Layer 2 of a small transformer language model trained on English Wikipedia (26 layers, counted from 0, width 96).
A neuron's activation on a vector x is GELU(weights . x), where the dot is the dot product.

Input weights of the MLP neurons that the questions are about. A number n stands for (n - 500) times 0.0021.
n22: 448 577 493 528 497 315 452 574 642 436 552 515 517 478 545 350 592 453 545 332 764 534 281 493 565 503 353 485 411 678 343 653 482 437 405 441 356 473 419 378 407 589 292 559 575 366 511 486 416 298 429 475 390 706 458 397 507 467 613 530 415 689 546 767 749 504 554 594 766 570 523 521 477 532 531 566 530 699 316 550 572 558 538 428 725 472 329 283 454 593 404 335 553 573 752 689
n40: 473 578 399 412 559 549 686 514 362 743 527 445 358 427 599 354 546 689 308 471 704 742 543 590 522 454 520 551 403 319 400 522 545 469 695 319 487 408 650 358 568 620 458 500 483 601 648 334 530 517 674 410 405 458 454 673 476 627 591 472 647 559 602 558 736 471 703 484 344 367 582 627 543 679 494 476 462 570 561 388 604 510 494 606 580 404 554 371 589 516 490 457 334 577 450 436
n61: 488 608 416 402 442 500 216 411 762 352 478 475 562 397 652 521 408 465 500 564 606 349 417 669 513 570 579 419 456 479 567 616 439 539 584 356 652 637 257 548 638 510 547 376 407 354 401 367 511 521 701 490 497 500 644 412 189 472 688 628 544 650 349 579 536 487 479 420 452 399 459 325 570 263 636 553 557 313 451 568 461 269 599 614 292 507 510 438 596 517 398 576 507 478 500 643
n112: 507 504 523 504 493 292 601 642 568 484 632 400 639 454 581 395 579 543 165 321 708 536 573 550 522 479 279 496 595 473 336 434 676 473 545 385 87 380 423 515 402 376 320 717 416 500 534 430 379 408 511 206 760 444 492 262 607 543 600 337 424 436 329 556 613 478 696 518 454 451 668 343 518 405 504 398 433 547 704 587 336 416 408 527 522 555 450 579 807 640 535 611 594 447 527 348
n169: 585 533 489 599 271 355 305 360 411 697 666 676 368 575 233 534 578 301 306 686 452 605 481 485 611 406 470 627 548 458 507 518 548 477 669 416 391 497 543 466 620 407 394 279 391 470 411 634 668 300 708 470 522 480 540 673 523 523 551 448 426 489 414 552 386 456 530 203 440 327 614 445 663 698 493 500 570 550 496 686 489 500 529 403 435 478 424 195 716 701 558 643 577 413 447 743
n286: 542 535 456 646 507 376 598 530 518 597 439 273 602 807 404 660 683 593 463 566 528 500 393 607 452 292 507 493 382 691 549 800 685 628 500 392 386 477 528 408 357 493 734 625 292 591 574 600 504 489 729 471 736 390 397 394 681 558 620 407 518 571 706 425 453 514 436 356 461 409 516 462 371 557 376 515 481 684 606 560 534 486 589 382 329 503 432 725 549 606 493 397 678 417 439 533
n289: 522 452 583 271 781 496 380 462 632 356 577 610 485 212 352 265 464 466 387 598 536 678 496 211 415 586 548 442 504 316 528 203 314 259 544 528 447 406 394 569 446 565 524 554 395 751 681 422 380 325 404 484 516 471 448 566 223 267 368 643 344 368 246 548 462 555 488 676 451 599 318 686 283 561 613 508 672 539 521 440 539 289 391 298 636 512 422 719 424 568 479 516 567 365 338 541
n340: 462 541 569 109 508 450 650 365 583 398 588 359 528 593 354 384 786 508 539 521 563 559 517 204 565 441 445 634 697 632 430 512 401 738 327 627 285 629 456 555 396 568 582 387 553 429 709 675 534 343 363 513 641 465 486 397 426 577 367 610 438 358 751 623 356 422 458 622 825 351 624 871 597 395 463 345 478 343 448 554 596 234 456 601 265 597 670 618 279 266 630 454 488 684 462 519
n353: 298 570 483 652 413 308 226 469 363 381 492 553 496 319 451 594 566 500 561 426 500 630 416 483 423 422 370 517 485 602 746 390 451 582 307 615 723 286 298 429 331 628 582 452 307 657 492 358 483 559 542 513 529 397 17 560 631 283 535 465 429 504 467 577 452 352 432 374 294 714 322 368 418 399 735 586 330 247 306 338 544 424 403 458 613 601 173 557 583 662 345 454 282 238 529 391
n380: 641 496 425 336 584 358 513 508 371 654 463 513 578 562 390 421 641 401 669 723 597 649 488 467 429 508 508 386 387 525 603 480 440 454 628 420 492 409 464 708 783 461 636 492 611 319 585 539 558 303 334 312 605 422 417 713 525 525 440 142 261 508 492 729 839 320 693 595 582 681 425 460 587 390 378 387 492 559 475 301 313 426 484 484 480 311 537 596 374 642 286 529 877 439 758 557

Each question shows a token from some text and the vector x that enters the MLP there. A number n stands for (n - 500) times 0.007.

"o": 566 495 440 621 503 583 430 427 512 448 471 413 540 602 422 578 444 822 727 559 577 315 515 479 626 654 636 539 550 492 687 352 606 469 358 492 452 758 418 455 590 473 351 485 533 497 496 639 575 563 436 499 393 671 521 497 538 500 658 511 397 458 641 287 401 405 517 677 506 429 750 530 668 602 542 596 540 352 466 387 408 606 565 578 667 527 508 564 511 470 455 552 572 590 436 223
The most active neuron and its activation: n340, at about 0.5

" victory": 696 503 480 635 602 523 525 450 504 484 544 514 615 504 356 461 412 614 727 621 538 317 464 524 540 587 610 395 379 585 430 483 671 550 583 441 447 461 464 447 420 462 495 368 470 543 426 592 415 453 576 594 412 722 524 439 556 454 608 488 522 338 514 522 386 503 568 612 364 649 659 592 704 551 420 439 449 350 457 556 298 688 589 516 746 423 461 559 487 366 720 452 424 432 665 384
Which of these neurons fires most? n22

" can": 555 531 524 737 525 392 431 422 500 569 461 501 502 626 514 578 443 637 601 467 484 380 514 438 567 503 470 592 342 487 552 248 495 455 614 512 581 486 388 581 416 407 504 394 394 284 682 705 447 453 659 581 430 563 526 494 534 320 679 396 531 618 573 173 348 479 470 721 500 580 695 562 530 384 536 523 486 403 346 563 482 612 636 545 681 442 523 549 451 384 432 486 520 607 430 509
The two highest activations, in order: n353, n286

" leadership": 689 459 472 696 581 510 385 336 534 681 635 443 506 591 463 552 315 648 601 430 509 436 518 424 532 505 495 345 432 643 460 409 617 543 523 394 534 576 427 538 450 495 503 363 374 400 414 544 528 445 547 557 502 586 509 443 579 547 612 494 574 404 645 550 448 453 387 685 429 712 693 686 656 561 431 597 492 317 452 577 528 635 571 480 716 397 434 618 495 357 620 439 627 523 402 334
The most active neuron and its activation: n286, at about 0.94

" as": 579 579 493 615 583 511 385 461 487 514 488 516 555 544 455 404 387 595 652 532 610 433 624 523 595 550 530 394 419 503 556 419 611 376 569 535 534 628 189 493 446 560 479 504 441 418 625 636 552 438 398 457 438 603 539 552 549 481 599 480 361 480 694 308 464 459 419 700 511 700 667 576 701 614 571 469 594 305 448 479 375 570 653 585 712 504 422 603 638 345 600 499 537 562 305 308
The two highest activations, in order: n289, n340

" re": 485 532 382 584 510 586 264 548 583 557 551 475 486 500 390 356 394 747 597 477 644 347 657 430 527 546 376 534 612 585 575 182 747 377 534 558 666 561 340 495 511 463 475 404 270 256 479 642 421 500 551 534 440 552 557 529 548 445 600 481 527 432 429 397 454 539 504 653 558 470 707 637 603 545 442 422 494 420 442 430 471 690 590 525 669 423 372 596 565 509 505 571 442 627 492 394
Which of these neurons fires most? n112

" will": 522 501 484 718 508 334 350 405 522 603 493 409 520 664 489 516 502 612 630 549 531 343 553 450 604 519 420 590 406 459 516 74 466 454 528 546 599 551 393 471 387 422 501 416 340 399 636 695 436 446 552 520 438 505 637 515 497 327 614 429 594 534 565 193 320 571 542 715 525 643 600 615 577 385 542 585 536 364 358 599 545 647 642 577 686 411 520 540 513 334 539 495 534 526 518 503
The two highest activations, in order: n353, n340

" chapter": 634 475 541 486 647 483 437 339 490 576 629 468 541 554 433 524 367 675 656 430 581 357 502 451 598 588 588 493 516 532 501 236 691 473 654 375 664 483 483 545 507 476 462 367 389 530 586 626 458 525 552 461 556 636 452 391 522 524 702 364 551 432 656 340 456 419 476 676 594 471 730 655 616 544 615 481 429 457 451 527 392 611 623 457 583 400 397 568 376 459 605 523 661 440 501 254
The three highest activations, in order: n340, n380, n286

" Py": 685 511 505 676 484 556 434 428 537 566 497 584 569 496 366 613 397 531 624 531 591 382 551 557 563 595 381 536 468 531 562 418 644 538 715 567 386 541 521 469 632 454 463 496 625 328 584 644 655 457 503 563 573 748 518 581 525 518 649 386 490 535 625 495 586 553 439 737 535 491 725 613 546 654 599 550 498 316 543 476 354 686 636 468 644 441 509 618 416 595 688 382 642 581 415 400
The three highest activations, in order: n380, n169, n22

" Its": 564 537 536 603 676 487 471 403 496 523 574 575 502 579 415 485 393 771 578 612 532 191 441 532 642 547 615 777 366 474 495 458 721 464 606 426 532 603 372 429 620 448 596 500 414 438 493 425 538 456 467 358 462 623 565 550 639 379 618 453 431 572 391 336 507 490 507 404 553 589 717 695 584 507 600 556 580 355 566 538 546 583 671 553 630 507 472 600 621 557 538 418 639 605 425 434
The most active neuron and its activation: n169, at about 1.4

" own": 529 494 481 645 676 502 390 378 493 464 541 402 483 580 396 459 438 751 574 534 578 347 469 261 638 542 558 495 522 648 416 364 609 499 415 500 503 550 423 432 598 583 516 417 438 330 435 588 401 499 545 567 376 525 630 488 667 520 669 377 609 529 520 423 487 552 506 600 592 588 604 667 549 343 594 542 607 517 434 544 410 799 592 487 670 487 427 654 450 374 506 459 517 453 391 351
The most active neuron and its activation: n22, at about 1.2

" years": 535 505 439 706 501 672 443 389 412 634 588 415 578 560 589 421 398 665 568 581 655 485 495 406 522 552 416 517 389 535 585 330 631 527 527 451 465 656 527 579 554 587 379 459 541 452 484 666 547 441 563 572 461 633 577 568 666 520 589 460 303 460 618 439 299 487 537 733 485 542 702 738 572 662 547 541 531 275 603 658 296 599 563 549 694 387 454 451 367 512 476 553 564 533 332 428
Which of these neurons fires most? n169

"ity": 585 476 416 633 587 573 553 374 455 575 560 509 536 580 546 480 474 797 667 485 547 247 495 373 552 551 642 373 490 482 595 382 607 520 526 462 563 698 489 511 482 450 283 428 500 433 444 669 511 472 606 320 308 486 559 404 631 489 640 481 410 515 659 389 394 480 477 593 498 604 682 674 596 592 364 630 391 385 527 391 552 636 662 555 707 433 480 531 544 261 494 472 490 505 426 326
Which of these neurons fires most? n40